Layer 7 of a small transformer language model trained on English Wikipedia (22 layers, counted from 0, width 96).
A neuron's activation on a vector x is GELU(weights . x + bias), where the dot is the dot product.

Input weights of the MLP neurons that the questions are about. A number n stands for n times 0.0043.
n13 (bias -0.169): -26 36 8 50 -15 -2 -8 -11 -12 -26 4 17 10 -32 9 -23 -29 21 -3 19 -26 44 -15 -15 -3 94 -14 -12 15 49 -34 16 -48 61 30 -27 -6 -17 -10 -24 -19 -9 0 32 -44 24 -8 18 25 5 -11 58 -5 -33 -15 -8 -44 -24 33 -2 21 80 11 -20 -2 4 -10 -28 20 7 -41 1 -14 11 -3 41 -2 -36 63 6 -6 -9 -16 -10 -26 15 -19 48 -5 -4 29 13 -17 -22 43 -37
n14 (bias -0.165): 9 13 -20 41 -21 1 8 17 -18 -32 -11 -5 21 -28 12 -13 3 41 -15 -26 8 11 -51 30 -19 60 -41 -27 52 40 20 -19 -9 6 20 4 -29 -7 -19 -46 22 13 -21 18 -33 -51 50 -8 22 18 -4 12 21 40 25 -18 -10 21 -3 -35 -9 28 -17 -30 7 -41 56 -30 -18 -13 -8 20 -13 -27 1 -20 21 9 -21 0 31 30 -7 3 -15 -27 -5 22 -5 31 1 20 49 -30 -19 6
n21 (bias -0.145): -5 25 -3 7 -14 23 34 -13 -5 21 -24 18 -42 22 -9 -7 -20 -9 3 51 18 1 -4 -31 -39 -3 -22 -19 -26 48 20 -23 -11 -1 -1 -44 -50 2 -20 19 26 3 -14 18 16 2 -14 -21 -21 -6 -9 2 11 10 13 5 38 -38 -33 -39 -12 0 -6 43 38 -48 -32 -5 -20 -18 44 60 -17 -11 7 -8 -49 10 9 -5 4 1 12 -64 33 -4 -35 -16 22 29 -44 43 29 -13 22 -13
n26 (bias -0.110): -22 -17 -57 26 -7 12 14 37 4 -35 38 50 12 19 -16 19 -42 -6 37 36 6 -9 27 -20 11 -2 36 36 3 1 -35 -1 -9 16 -16 -13 -12 20 -24 1 -31 13 -4 -1 -19 16 -47 2 40 27 10 -9 -1 15 24 -1 14 35 -10 60 7 1 -21 4 3 25 -7 0 14 -6 32 13 -26 -11 -7 3 -26 -60 37 -16 16 -5 -57 -61 -15 31 1 -39 20 -27 7 -16 8 -9 9 -5
n32 (bias -0.097): 2 -14 32 -12 -7 27 1 -3 1 8 13 -18 -10 -8 20 -2 9 -22 -34 10 -1 -24 -45 -6 26 -39 24 -32 -28 19 -16 -8 23 44 -5 -22 -11 -4 -3 -42 -7 -13 -2 -12 11 9 42 6 -28 -24 -6 32 18 32 41 -5 9 -11 -20 8 10 -2 -5 4 -9 -8 13 -19 15 48 -6 24 48 -43 -3 56 -13 -35 26 3 6 2 5 -10 -34 9 -23 21 2 6 11 -11 -1 2 -13 -20
n54 (bias -0.039): -26 -24 -24 19 -4 45 0 5 -19 -46 -17 49 11 25 13 -30 -10 -16 -34 11 -8 -13 -1 8 -30 0 -38 22 16 -19 -60 -19 48 -18 63 -13 -33 -3 29 11 7 30 -61 15 -26 36 -8 9 20 33 -11 11 14 6 11 -1 7 9 16 61 26 39 22 39 -34 11 -4 9 -1 -9 29 25 12 2 1 -19 -21 -27 -36 4 0 25 -19 -56 -22 -9 -34 -30 2 -6 3 49 -4 -11 13 -11
n73 (bias -0.175): -15 -20 -26 17 -22 21 26 0 27 23 13 14 15 -1 -11 24 -57 23 10 -29 -8 18 28 10 9 66 3 -28 -1 -8 -55 -3 -20 20 -5 -20 -19 27 0 -15 0 27 -4 52 -69 -21 13 -1 -21 -17 68 -4 3 -29 53 27 25 22 59 -4 -18 28 48 -22 -9 -27 16 -6 24 -20 -71 9 -8 24 -12 23 0 -15 24 -4 -12 -26 -59 7 -46 24 -24 -12 72 1 6 -20 4 -40 -10 -16
n124 (bias -0.074): -6 33 14 -26 -12 16 -4 -8 9 -5 -42 11 -13 43 28 -20 -7 2 -10 -20 -21 17 21 -22 -15 1 11 0 -11 -5 -18 18 -30 -40 9 1 -14 -2 -17 -18 -10 6 17 0 -39 -14 -32 14 22 11 17 10 -1 -23 -24 7 14 5 30 1 -29 10 5 16 88 19 7 -45 -26 -7 -8 -6 -26 20 -9 57 -36 -9 4 -18 18 -44 31 7 -7 -37 35 44 5 53 -1 -7 22 -14 7 -26
n142 (bias -0.058): -24 -35 -1 25 4 1 49 7 -14 -23 22 19 33 -32 -3 5 -60 -31 6 -42 -5 30 -7 -10 10 41 -18 17 38 4 -85 10 63 -12 30 15 -3 -11 -23 -33 2 29 -30 4 -18 -12 -25 23 10 17 -23 6 24 -4 3 -6 -55 54 -12 -9 8 37 -11 -19 -26 -1 40 47 18 -15 -8 19 17 26 -4 17 7 -67 26 22 21 15 -69 -4 -79 -9 -11 -8 -1 -1 -7 35 22 3 -1 19
n144 (bias -0.125): 15 -1 56 -23 -22 20 16 19 19 -6 -11 6 -42 -15 23 7 -35 16 5 -3 -20 27 -14 0 -29 12 -4 18 -3 37 -24 -7 7 14 17 -61 -16 28 -9 -4 43 46 -23 8 2 -1 -26 -38 -42 -26 32 51 39 21 -21 -15 -33 -40 -7 0 -20 -17 6 17 24 -5 -2 -4 -7 30 -7 29 13 -5 -31 44 46 13 41 32 -4 -58 -8 -2 55 -34 -32 20 31 17 -11 17 -7 -40 -9 19
n185 (bias -0.005): -20 -18 35 10 -5 -5 33 11 -26 11 17 17 13 -8 9 -7 -75 -6 -15 -48 30 32 4 -6 28 35 15 -21 9 1 -21 -2 12 -30 -16 10 -13 17 -24 -40 6 1 -5 30 22 17 2 29 15 -8 -7 -2 14 -18 -9 -1 -25 55 15 -12 6 -17 8 -43 -6 6 -6 -14 -22 -15 -3 9 6 11 10 29 -3 -17 36 -5 -3 1 -90 -2 -33 -11 11 -18 42 4 8 10 -12 -6 3 37
n197 (bias -0.145): 11 18 2 -5 -18 28 11 -24 -9 22 -11 -27 -26 -17 44 -25 20 -9 -10 42 53 40 -27 -16 -27 -33 57 -54 2 9 45 -46 -16 39 -10 -26 -21 13 -24 24 -6 -14 -40 -12 -4 -39 12 18 -4 -10 8 -26 14 32 -22 29 -1 -21 23 -26 -23 -2 15 -11 13 -44 -4 -58 -20 -6 -25 47 38 6 24 -37 -24 20 -38 -8 16 -5 -3 31 -2 -3 19 2 18 13 -7 8 -2 -12 28 -8
n204 (bias -0.155): -25 2 2 -4 -34 10 20 26 -12 -63 -35 56 -39 -21 1 12 -15 33 36 28 -6 -1 33 -12 30 -23 39 -4 -14 -12 13 1 36 25 -23 -6 -10 43 -37 -13 20 40 3 13 7 -7 5 -5 -45 26 67 1 -22 -25 -22 -50 0 47 12 -10 -67 -8 54 -22 37 -28 -2 46 62 -27 -5 -13 11 -2 8 -4 -26 -46 -8 6 -6 -49 -38 -7 37 -19 2 34 50 39 -13 -26 16 -18 -2 8
n226 (bias -0.098): 2 42 16 -36 -11 -7 13 -6 -16 6 16 -3 -5 13 27 -20 -37 -19 -2 -11 18 71 -33 -33 -1 20 39 -6 35 29 17 -5 -1 30 7 5 -7 8 -6 10 49 5 -16 31 11 -22 -2 29 43 -14 15 21 3 14 -28 2 -32 37 -17 -21 -18 19 21 6 -2 -32 -8 4 -24 -29 -2 7 10 15 -1 -14 28 16 -9 1 -13 -43 -39 -20 5 -20 39 -16 26 -6 -1 -3 -17 -6 6 12
n227 (bias -0.069): -31 -2 8 9 -1 13 39 -5 26 5 -6 -10 -14 -35 -2 10 -26 4 -30 -8 -51 0 -20 -23 0 -5 22 -14 -11 36 1 -18 -11 -22 20 -13 -24 6 20 -27 -24 29 -12 9 15 -11 -46 -36 1 46 -18 4 3 18 -2 27 9 -46 18 -7 -8 15 16 2 5 6 -27 -4 -37 7 21 43 6 -22 -10 30 31 -26 -10 3 0 8 7 19 33 -13 -50 -21 7 18 -54 25 20 15 16 22
n232 (bias -0.051): -11 -46 -29 -7 -8 18 7 -14 8 -36 -21 5 22 12 -19 -30 6 37 -11 -5 -12 -13 25 -26 -4 13 -47 5 -21 -5 1 -7 23 -3 -9 5 18 -21 -59 -10 4 4 17 4 26 44 6 -10 -21 29 8 -14 14 -17 21 -5 -23 29 43 32 -14 24 41 16 -4 41 2 -3 40 6 10 9 51 3 -17 19 -12 5 -3 2 9 -3 -12 2 -48 37 -4 -40 16 -19 -3 19 -15 -13 -1 25
n236 (bias -0.071): 4 9 -57 7 -16 14 14 20 8 -11 3 1 15 12 -34 -18 -12 -25 -26 -11 -2 -28 5 -29 -23 -2 44 -5 -21 21 17 0 -1 13 -27 -6 19 2 2 -11 -26 11 -10 9 -5 -24 8 7 8 11 7 1 -13 -18 43 1 25 -14 1 54 -27 23 33 22 -6 18 13 -52 -13 6 -12 -2 -46 -37 14 42 -26 -32 -6 1 0 -56 9 36 9 -7 -30 -13 70 23 4 -60 -7 3 28 25
n243 (bias -0.158): -25 31 -57 16 -16 20 29 38 -1 -9 -10 19 19 -6 -2 13 -27 -29 23 0 9 11 -2 -35 -7 7 -15 6 0 -12 -71 -14 -6 19 34 10 -82 -22 -4 26 12 46 -46 10 -56 -46 -31 40 59 -10 9 10 -9 10 18 -16 5 14 8 0 23 21 -9 43 1 -47 50 -2 3 1 -21 8 -2 -9 5 22 -32 -13 -33 4 12 13 0 -2 11 -19 -12 -9 37 14 19 -30 -3 -36 50 12
n258 (bias -0.168): 1 22 -37 23 -14 1 8 53 -74 -2 -6 13 14 -47 52 -36 1 55 30 -13 -17 16 -24 13 -25 -4 9 -7 10 41 -16 -23 22 49 -21 -17 -10 -19 -28 -10 33 -6 11 18 -10 -25 -6 73 0 51 4 19 -22 38 9 -5 -15 51 6 19 -32 -5 -2 -19 -22 -18 -15 -14 27 15 -14 17 7 -56 -9 -8 34 -17 22 0 40 3 0 4 4 7 -23 -4 7 39 16 -45 3 -23 -11 -21
n259 (bias -0.043): -32 -5 3 -27 -6 15 13 20 -11 -52 30 -3 -9 5 -12 13 -7 6 39 -5 -8 -14 3 -15 31 -8 14 -12 32 -33 -37 23 7 -26 -20 20 3 58 -26 0 4 30 8 9 -23 20 -15 29 -18 -22 13 3 -7 1 -55 -39 11 39 11 36 -10 31 33 14 -21 60 42 28 63 -5 -19 2 19 -9 4 -11 -48 -42 -14 -12 -4 -6 -29 -9 -48 20 -18 -5 17 6 -10 -8 9 -5 14 13
n260 (bias -0.158): 23 5 23 -11 -25 42 25 1 33 -38 5 21 23 -12 -10 -59 8 16 -22 19 24 -18 5 3 3 -17 -9 -23 -7 -19 15 -6 3 -14 -21 -33 14 -18 -42 25 24 22 1 16 12 -2 11 -21 -43 13 -6 -9 45 23 -41 -38 -39 40 37 -33 -56 -2 35 -49 -19 -17 23 34 -12 5 40 18 -20 34 15 -31 4 -13 -47 -3 18 -5 -16 5 8 -48 -17 11 12 -27 -26 38 20 -8 -3 15
n283 (bias -0.062): -15 -34 10 -4 -4 16 58 -24 28 23 -19 51 -4 -5 -7 -18 -21 2 -21 1 -53 -9 -9 5 14 -8 3 1 -4 -31 -29 16 14 -11 4 23 -20 4 -25 -6 -28 14 3 9 40 17 -42 4 36 45 -25 -23 14 5 28 -7 6 19 24 10 -17 29 0 -40 -1 10 33 6 15 6 25 21 3 -45 -15 5 -31 -30 13 11 29 -2 -21 -41 16 9 0 -22 19 -2 2 0 17 18 -17 -8
n291 (bias -0.200): -4 34 -47 -23 -25 18 5 27 -45 14 -6 -23 5 16 9 12 -13 9 34 52 24 -12 31 9 9 -1 -52 -32 -16 4 -1 -31 -21 -16 11 2 14 54 -19 -13 14 30 -1 21 11 54 -3 -3 -41 -6 49 9 4 -24 36 -35 -10 6 1 55 -56 23 7 27 9 -14 35 8 24 17 -46 13 -10 33 -27 2 29 -24 7 0 37 -21 -5 -21 9 24 -8 10 15 16 -22 -34 52 -43 25 -5
n308 (bias -0.117): 16 -30 -37 -21 -23 26 22 1 -16 -63 13 -1 -32 -34 27 -9 26 22 -3 51 -3 -13 25 23 -33 -26 -46 -7 -2 1 0 9 -27 44 -21 11 6 -48 -41 33 44 10 -14 4 -6 -38 -18 -17 48 56 -15 -24 -4 33 23 -21 15 12 44 31 19 8 13 -11 4 21 25 -5 -1 8 4 37 -9 -16 -22 -34 -9 2 -24 -3 21 20 18 13 -23 -17 -36 -4 12 7 -37 14 24 -4 1 2
n315 (bias -0.013): -38 -22 4 -61 -10 7 23 24 27 -23 -31 -23 -19 5 5 36 -7 18 -16 -2 26 -3 20 14 -15 -32 28 5 4 15 -48 6 6 -4 -28 -25 -38 40 -29 6 44 25 27 1 34 17 -28 12 -34 -8 26 19 6 -37 11 -29 -31 26 -6 27 -22 -21 29 44 45 3 24 48 -8 15 13 1 -12 22 -7 22 -80 -19 14 24 -14 -32 1 -14 0 19 3 3 6 20 -27 -13 18 6 16 2
n316 (bias -0.246): 18 32 -56 -3 -10 26 6 -12 21 7 6 21 -49 -33 43 -42 -52 -65 -15 -9 37 55 -16 -8 36 34 51 -38 -47 34 -35 -17 37 23 -5 -14 -28 17 -53 -20 -39 50 9 -13 21 54 -11 67 37 -2 -7 26 12 -12 2 30 -5 23 35 -7 -11 20 3 58 -6 47 40 47 -32 -8 -33 31 -16 4 0 20 -15 -67 12 -7 38 4 -68 -69 -30 -9 -30 -20 37 18 -6 -3 27 2 19 16
n320 (bias -0.158): 14 13 27 -12 -12 35 14 -28 -50 15 36 46 -35 15 21 -28 -15 14 43 39 43 29 -13 -6 33 -37 -13 15 19 25 17 -21 1 48 24 -20 14 24 16 -41 2 5 -28 50 -6 18 25 21 -10 -12 36 43 13 14 10 38 -33 17 -8 11 -2 -5 33 21 25 31 -33 -13 5 13 -37 38 23 19 -76 70 25 -19 46 14 8 -12 -40 24 -27 -13 -24 19 25 23 4 17 13 -21 -18 -8
n329 (bias -0.241): -3 -52 25 -46 -31 4 12 9 -15 -25 4 34 -3 -14 -15 -14 1 -21 31 -15 12 -15 19 -25 8 12 -7 7 -27 43 1 2 -8 19 69 1 6 24 -48 -4 29 -8 -12 -17 19 31 -2 -1 11 3 28 2 -8 -3 33 -27 2 -9 18 -6 14 12 14 14 76 -7 4 -31 -7 18 -23 12 29 14 -18 17 -47 31 -14 14 6 -37 8 -40 -2 2 -54 23 17 -17 17 22 2 -31 10 -15
n333 (bias -0.109): -30 40 -30 -8 -15 6 8 11 13 18 -15 -1 -76 24 36 19 -32 36 40 19 -27 9 -22 14 -54 53 13 -33 -10 48 -17 10 11 25 -26 -47 -10 45 7 13 21 20 3 10 21 -49 -44 -31 -19 4 0 42 44 12 -6 -39 -39 -42 1 -25 -43 28 -2 5 10 -22 2 24 -35 39 8 6 29 3 3 15 -24 0 32 7 -27 -47 -22 -2 18 -9 1 -20 -14 31 -9 -15 40 -28 39 36
n338 (bias -0.182): -39 1 -13 -32 -20 20 3 -16 4 18 20 -10 -41 -24 32 -2 -16 -44 -12 48 42 27 -25 -7 -8 4 -9 -8 -5 22 -10 3 0 -4 25 5 -77 32 14 1 59 31 5 24 -39 24 24 -3 -27 -14 22 -26 -5 -1 35 -47 13 -29 41 45 19 42 9 -16 55 -9 13 -16 1 -13 -21 22 29 -3 1 -26 -23 -8 -16 -8 -5 -21 -7 -44 11 -6 -60 19 3 -4 18 24 -10 -11 28 -38
n372 (bias -0.080): -10 7 5 -9 -27 15 -4 0 -17 -51 -21 -28 -46 14 27 -3 15 29 14 1 13 51 4 -14 7 6 -1 -48 20 6 11 -34 -27 26 -3 -50 7 44 -28 -23 -16 12 -29 -14 9 -13 1 -23 8 1 34 -3 23 6 16 25 -2 -7 -4 -4 -18 26 1 -16 15 -1 8 -80 -47 19 -9 18 -17 -4 14 5 -30 -3 -9 0 44 18 18 -26 -20 20 19 5 -4 78 -31 17 16 -14 -1 2
n377 (bias -0.047): -25 -67 42 3 -9 3 47 -21 -16 -3 -84 29 -10 -16 -3 32 -23 17 -43 -4 -35 6 -3 -18 2 36 -36 -14 31 17 -31 0 -1 -12 44 16 -51 -10 15 -11 9 19 -62 20 -45 -9 -35 -29 5 36 -18 42 24 -5 32 -28 -23 41 27 2 22 31 27 -53 0 -39 14 7 30 -14 5 14 -17 -36 12 -3 0 -9 -16 7 -21 8 -30 4 -50 -16 12 51 -19 -7 6 41 -5 -7 4 40

Each question shows a token from some text and the vector x that enters the MLP there. A number n stands for n times 0.05.

" tr": 23 13 27 6 0 -11 -40 2 38 -18 21 17 -32 24 -13 -4 20 -3 12 19 -15 -50 8 -1 2 -1 -4 1 -5 -23 -2 3 23 -14 -5 -1 38 13 -1 -3 -21 -16 1 14 16 -4 18 -2 0 5 6 6 -32 -26 -15 -24 7 21 -18 -11 8 -48 24 -4 27 -33 -22 39 26 -16 14 -39 2 4 -1 16 8 -8 19 -1 -30 9 -7 9 14 -1 17 8 -17 7 -14 1 -6 4 -33 21
The neuron with the highest activation: n204

" The": 12 1 11 23 0 -13 12 -6 80 36 16 21 4 -3 8 5 4 -8 -1 -7 -16 1 0 -4 -1 -5 -2 -6 -32 -10 1 1 3 13 -11 -7 20 -17 53 -17 -13 -30 18 16 -7 -8 29 -2 9 13 -6 10 -29 -34 3 7 3 3 -25 -58 12 -4 -12 -9 -29 5 4 -15 -9 13 1 -29 4 18 -2 24 -25 -8 4 -1 -23 5 10 14 -7 1 21 27 -14 24 30 -4 9 12 -6 3
Which three neurons fire most, strongest first? n32, n13, n124

"\n": 0 -7 14 -1 0 -11 43 7 17 2 16 -21 23 -1 -11 6 12 -7 -5 -1 4 -39 15 -6 16 -10 -1 -1 -7 -12 2 8 -11 -7 -20 26 5 -9 21 -2 -10 -10 27 14 -16 7 -5 -5 13 -8 0 7 -7 -6 -7 18 63 2 -17 -8 33 -24 -12 -4 -16 13 4 8 -11 -26 1 2 -9 13 -2 4 5 -5 -7 -1 -22 20 61 2 9 3 -4 -10 -11 -5 11 3 0 2 -9 0
The neuron with the highest activation: n227

"ri": 9 -6 17 -6 -1 -11 -67 4 -14 0 -12 -3 12 10 15 31 38 10 7 7 -11 -5 10 28 17 -1 -8 12 -8 10 -2 24 -1 6 -12 8 -20 12 44 6 -10 2 2 -2 -6 18 16 -10 -11 -8 5 6 -22 15 -5 21 20 -27 -18 9 22 -2 -11 1 -4 -33 -4 26 0 -8 -3 -19 -1 5 -2 -29 -5 -3 -3 -1 -12 28 47 -12 42 -7 -8 33 -44 -6 19 -2 -10 -9 -13 -26
The most active neuron and its activation: n338, at about 0.22

" co": 8 -2 -2 -3 0 -16 -33 -4 23 29 0 -30 -2 -14 -7 24 18 -1 18 7 -1 2 -1 0 33 2 1 13 16 1 8 14 4 4 -11 8 45 25 21 12 -4 4 7 1 -1 0 25 -8 -24 -11 5 4 -29 -2 -8 -1 15 12 14 13 29 -38 25 4 -42 -19 -6 1 8 -3 -12 -35 4 6 -1 27 15 -30 9 -1 -38 19 -19 10 -16 0 14 1 5 -27 31 -12 -17 -8 -14 10
The neuron with the highest activation: n73

"—": 5 4 7 11 0 -2 14 -5 31 38 -9 -14 -21 23 -5 4 -28 6 14 16 -21 6 9 -8 14 -2 -2 -2 2 0 -5 2 6 16 -6 -6 -2 4 26 20 -26 -1 -19 -34 -8 -25 1 -3 17 -9 -7 7 -17 -10 -3 22 45 -1 -17 -14 17 7 -39 8 1 -37 9 4 -9 -21 -1 -7 1 13 -2 12 -25 22 16 -1 -27 63 16 -2 40 11 7 2 -40 16 15 -2 -6 6 3 2
The most active neuron and its activation: n21, at about 1.4

"d": 3 1 -5 0 0 -10 -67 -3 10 -5 10 5 22 4 -16 15 33 -29 22 11 16 -12 0 28 -20 1 -11 13 3 0 15 -1 2 -7 33 26 48 -9 49 -10 -14 -9 3 -26 5 7 15 -9 7 1 4 -7 -23 22 16 9 31 -10 -5 12 31 -20 -42 13 -2 3 -11 -28 0 4 -2 -21 2 4 -2 -20 28 -11 -11 -1 -14 39 32 -4 7 -6 -4 -28 -46 -35 -3 -3 6 14 8 2
The most active neuron and its activation: n54, at about 0.22

" 11": 12 28 -22 -8 0 -13 -16 2 11 -15 -17 15 24 9 -16 -12 22 -20 6 0 15 -24 13 25 -10 -1 -12 7 15 0 26 1 3 18 -39 7 24 -9 25 7 -1 -11 5 -5 24 8 19 4 7 -10 -7 -8 -25 12 11 17 14 19 -30 16 32 25 -1 4 -16 9 -7 22 -3 -19 7 -13 4 -5 -2 -4 -28 -5 12 -1 -26 -30 0 12 12 1 17 -18 -1 -38 17 -6 -9 19 -5 4
Which two neurons fire most, strongest first? n236, n26

" Da": 5 -2 29 0 -1 -9 -49 3 56 5 20 4 2 9 -1 5 -4 1 -6 -5 12 0 1 -2 -16 1 -5 -2 -12 -13 6 15 22 18 10 -3 9 1 18 20 -18 -10 -8 17 1 6 26 0 7 -23 3 3 4 -49 -7 2 -14 -3 -42 -17 11 -2 -29 18 18 -8 8 32 -17 -2 2 -12 9 19 -2 1 -13 37 11 -1 -38 -17 6 8 7 3 12 8 -29 15 13 8 -30 14 9 -3
The most active neuron and its activation: n315, at about 0.4

",": 16 -10 -21 0 -1 -10 8 0 4 25 1 21 -16 -9 5 -6 -2 -12 -8 -11 1 -19 2 17 14 -10 0 -4 -5 -4 -4 15 22 1 -20 54 11 13 28 -4 -20 9 0 -9 15 1 2 2 5 12 -18 5 -30 12 -17 28 15 14 4 6 30 -2 -23 2 -21 13 24 31 -8 -7 -3 0 3 3 -2 -5 20 -2 10 -1 -3 84 -3 0 10 -3 -14 -19 -21 7 3 -3 4 5 -4 -15
Which two neurons fire most, strongest first? n316, n283

"da": 27 23 -7 5 -2 -4 -47 -8 59 -13 -4 -1 -31 -15 0 -1 61 27 -2 -4 15 -13 -2 7 7 -9 -12 -1 -33 -5 29 23 24 20 -14 23 9 -6 6 -8 -16 -10 -12 -7 13 25 42 -7 -9 -2 0 7 5 -31 0 10 4 -6 -1 -15 15 -7 -27 5 -13 -30 13 16 -17 -4 15 13 8 33 -2 -16 10 1 6 -1 -23 25 38 4 -19 6 31 -5 -64 -15 10 4 -1 0 -8 8
The neuron with the highest activation: n32

".": -10 7 0 18 0 -10 -2 -5 -8 -16 -4 -47 2 11 -8 4 6 -36 8 5 -13 -23 14 17 -9 -23 4 1 14 -12 8 6 0 13 -7 13 13 7 25 8 -18 -16 3 -12 3 -5 10 3 -5 -8 -12 -3 -23 5 -6 2 32 9 -3 26 20 -15 -15 16 24 26 3 10 7 -28 -2 -10 5 -7 -1 14 9 -15 7 -1 -6 62 16 11 -19 -1 7 16 -11 36 -6 1 3 -4 -13 6
Which three neurons fire most, strongest first? n259, n32, n308

" this": 24 19 12 -9 -2 -7 0 -3 24 8 24 3 6 5 1 8 15 8 2 18 -9 -40 -3 11 4 5 -7 8 -19 2 -3 -6 4 33 -14 22 6 3 46 -7 -8 -8 26 -24 4 -50 23 0 6 38 -8 13 -4 -14 -31 5 -19 28 -23 -57 35 -12 18 6 -11 4 8 66 -5 -3 7 -40 -2 3 -2 -17 -3 1 -1 -1 -27 -7 17 12 -15 10 28 8 -34 6 -4 -6 21 5 -6 17
The neuron with the highest activation: n333

" U": 15 3 -3 -4 0 -11 -6 10 34 30 5 -10 14 7 17 14 -12 -11 6 -17 -10 -14 -4 31 -19 0 0 4 -8 -15 4 20 -7 14 -15 18 11 11 41 13 18 -28 -3 -18 -3 -8 20 5 1 -26 7 -5 10 4 -10 8 28 13 -5 -2 21 6 10 -18 -51 30 -6 -8 -12 -18 -9 1 14 28 -2 -17 48 1 45 -1 -27 -11 7 -2 -14 -1 11 -27 -23 -26 29 -6 -2 -5 -17 10
Which two neurons fire most, strongest first? n73, n226

"ag": 26 6 37 16 -1 -4 -71 7 30 -32 3 -22 44 22 4 -3 57 -16 3 -16 9 20 -4 -2 -3 5 -13 0 -23 -12 18 4 -1 6 17 16 57 0 -5 9 -14 11 -3 -20 -4 -3 30 -10 1 -20 7 -7 -36 13 1 14 8 4 -7 15 -19 -8 -38 27 -27 0 32 -37 -18 -9 5 -20 -7 19 -1 -16 17 -10 -5 -1 0 36 48 10 18 -4 21 9 -14 -13 0 6 -7 8 -8 -3
The neuron with the highest activation: n372

" Democratic": 19 -11 -25 14 -1 -11 -2 5 23 -12 11 12 22 19 19 24 23 17 6 -21 -13 -18 -9 -13 -15 1 -4 7 24 -18 14 5 -3 -4 -3 11 -2 -19 12 12 26 -12 -22 -28 12 -3 33 -11 0 19 -6 1 -24 9 -29 -26 17 8 -42 -12 10 -43 -37 18 -36 10 -8 -12 -12 15 23 -8 -2 11 -2 -26 37 -6 14 -1 33 -1 15 17 11 5 47 -9 -20 -5 50 0 -13 15 -13 0
Which two neurons fire most, strongest first? n14, n258

"s": 4 14 21 12 0 1 -69 2 27 6 -7 4 22 17 -8 3 30 22 -3 -15 -20 -53 2 40 7 -12 -14 0 -4 3 6 -9 9 -11 -1 22 37 -8 16 21 -19 -7 9 -13 1 12 11 -2 5 20 -3 1 -15 22 21 47 28 5 -12 37 16 -15 -6 -6 -27 29 -27 -1 1 -16 0 -22 13 -17 -1 -44 25 1 -6 -1 -15 44 39 3 -17 5 3 -35 -25 -9 -6 -2 5 1 -15 -6
Which two neurons fire most, strongest first? n54, n232

" his": -15 -22 0 -14 0 -20 -26 2 20 28 -24 -11 -4 19 13 28 7 10 -6 11 -4 14 -3 -1 9 4 -8 9 -5 24 8 4 10 -10 -13 -6 -4 -10 37 9 6 -15 15 -3 -11 -8 10 1 -1 24 -4 9 2 -8 -10 27 25 19 -53 -8 17 12 -4 0 -26 16 -1 31 -9 -1 19 -42 -4 -2 -1 32 -7 -20 -7 -1 -14 19 -13 8 -5 6 43 13 -34 19 16 -13 -4 1 -17 20
Which two neurons fire most, strongest first? n377, n315

"0,000": 45 12 -29 4 -1 -17 18 11 22 36 31 -10 5 -4 -10 -24 32 31 2 1 -18 -18 -2 10 4 4 -10 7 -2 -13 4 13 9 -4 -38 34 24 -13 16 26 1 -2 -1 -13 31 -25 11 -9 -1 13 -16 -5 -6 0 -15 -18 15 0 2 -14 -10 8 10 -9 -51 48 5 18 -8 -2 15 -18 -1 17 -2 -16 7 24 0 -1 -11 28 20 9 -14 11 9 -4 -22 -14 32 -13 -6 1 -7 6
The neuron with the highest activation: n260

" much": 24 44 4 -12 -2 -6 -5 -5 26 40 35 -17 -19 7 -10 -8 18 -8 -16 19 -23 -24 -1 -4 16 3 -2 -11 -7 13 3 8 0 18 8 -4 27 -5 25 19 -26 1 2 -23 4 -28 4 -8 4 25 -10 13 -17 4 -4 51 -35 16 5 -10 20 -21 8 12 3 17 25 58 -9 14 7 -33 6 -5 -2 10 9 5 -8 -1 -39 17 6 6 -2 5 18 5 -28 3 26 -13 -34 6 6 17
The neuron with the highest activation: n333

"b": 13 -3 31 11 -1 -3 -53 -8 21 21 -9 -27 10 3 6 4 50 -33 13 12 8 2 3 24 5 -1 -17 -2 17 -2 23 -6 5 16 -3 22 50 15 40 -5 -27 -10 -7 -5 -1 -2 24 -5 2 -16 7 -5 -19 1 7 -44 42 -9 14 -26 4 -8 -12 12 16 -32 6 5 -2 -19 -14 -1 5 22 -2 -55 3 5 3 -1 -17 20 37 -3 42 -6 12 14 -32 -4 -16 4 -21 4 0 4
The neuron with the highest activation: n197

"c": -8 -13 -2 15 -2 2 -42 13 39 29 -7 3 14 2 -8 26 28 10 -2 10 5 -40 2 -4 27 11 -21 -8 -9 -13 7 -11 10 -23 -17 18 68 4 -2 -10 -13 8 15 -19 1 29 29 -8 -11 -17 4 -5 -3 -3 10 20 29 15 -6 31 -23 -9 -32 9 -11 -22 26 23 -2 6 -6 -9 0 40 -2 -36 21 -15 14 -1 -13 50 29 18 14 0 8 -9 -19 -19 -5 -4 -18 12 -31 -7
The neuron with the highest activation: n291

"cent": 61 3 -14 0 -2 -10 -13 9 66 36 10 6 -2 -36 9 17 31 6 3 17 -13 -54 -4 -9 -9 -6 -6 -11 -10 -17 -1 15 -5 20 -10 36 33 -11 1 26 7 -4 24 -11 5 16 33 -3 -2 19 -3 2 -34 11 -25 -9 28 11 -2 -16 -7 -25 2 -17 -20 -14 24 23 -2 9 2 -28 15 27 -2 -39 16 19 0 -1 -18 21 31 10 -17 -9 -5 4 -28 -44 13 -13 12 10 -4 -3
Which two neurons fire most, strongest first? n260, n308

"qui": 17 -23 17 -8 -3 -3 -45 5 0 9 1 -52 -12 5 23 19 34 2 9 14 -19 -13 7 5 11 -5 -12 -8 9 -5 -2 13 -23 17 -3 55 21 21 24 9 -29 2 12 -25 -8 15 32 -4 -4 -10 4 7 -28 -15 -4 6 4 10 32 3 8 -17 -10 8 7 35 34 6 -5 -5 -5 -4 0 24 -2 -26 29 6 13 -1 -16 21 37 6 -2 4 -16 15 -44 -1 21 -8 -11 -2 5 -15
Which three neurons fire most, strongest first? n259, n291, n308

" director": 10 1 -9 9 -1 -7 -26 2 37 -10 26 -4 1 17 9 32 7 -17 -4 3 -9 -49 -5 -23 -3 -18 -1 0 -5 8 7 10 16 -6 32 9 7 -20 -36 20 7 -22 22 -24 -10 -10 28 -4 6 18 -8 10 -40 13 -15 32 13 11 -47 -16 19 -34 -33 45 -5 -1 -27 33 4 14 21 -18 -6 15 -2 3 10 21 5 -1 3 14 7 -2 32 7 24 5 -13 11 12 -7 1 8 -3 -12
The neuron with the highest activation: n21

"as": 39 28 9 29 0 -4 -56 -13 37 -8 9 33 -7 3 15 -9 66 16 -6 -20 -1 -17 -5 18 24 -7 1 8 -5 -18 9 22 2 -25 2 31 15 -3 -4 14 -1 -7 3 -23 -4 8 13 -12 3 -3 0 -2 -17 12 6 26 22 -17 -20 -29 11 -21 -29 -7 -20 4 2 -37 7 -10 16 -17 6 3 -1 -20 3 -17 3 -1 2 25 54 -9 -24 -5 31 8 -20 -10 22 1 8 -2 -39 -15
Which two neurons fire most, strongest first? n14, n32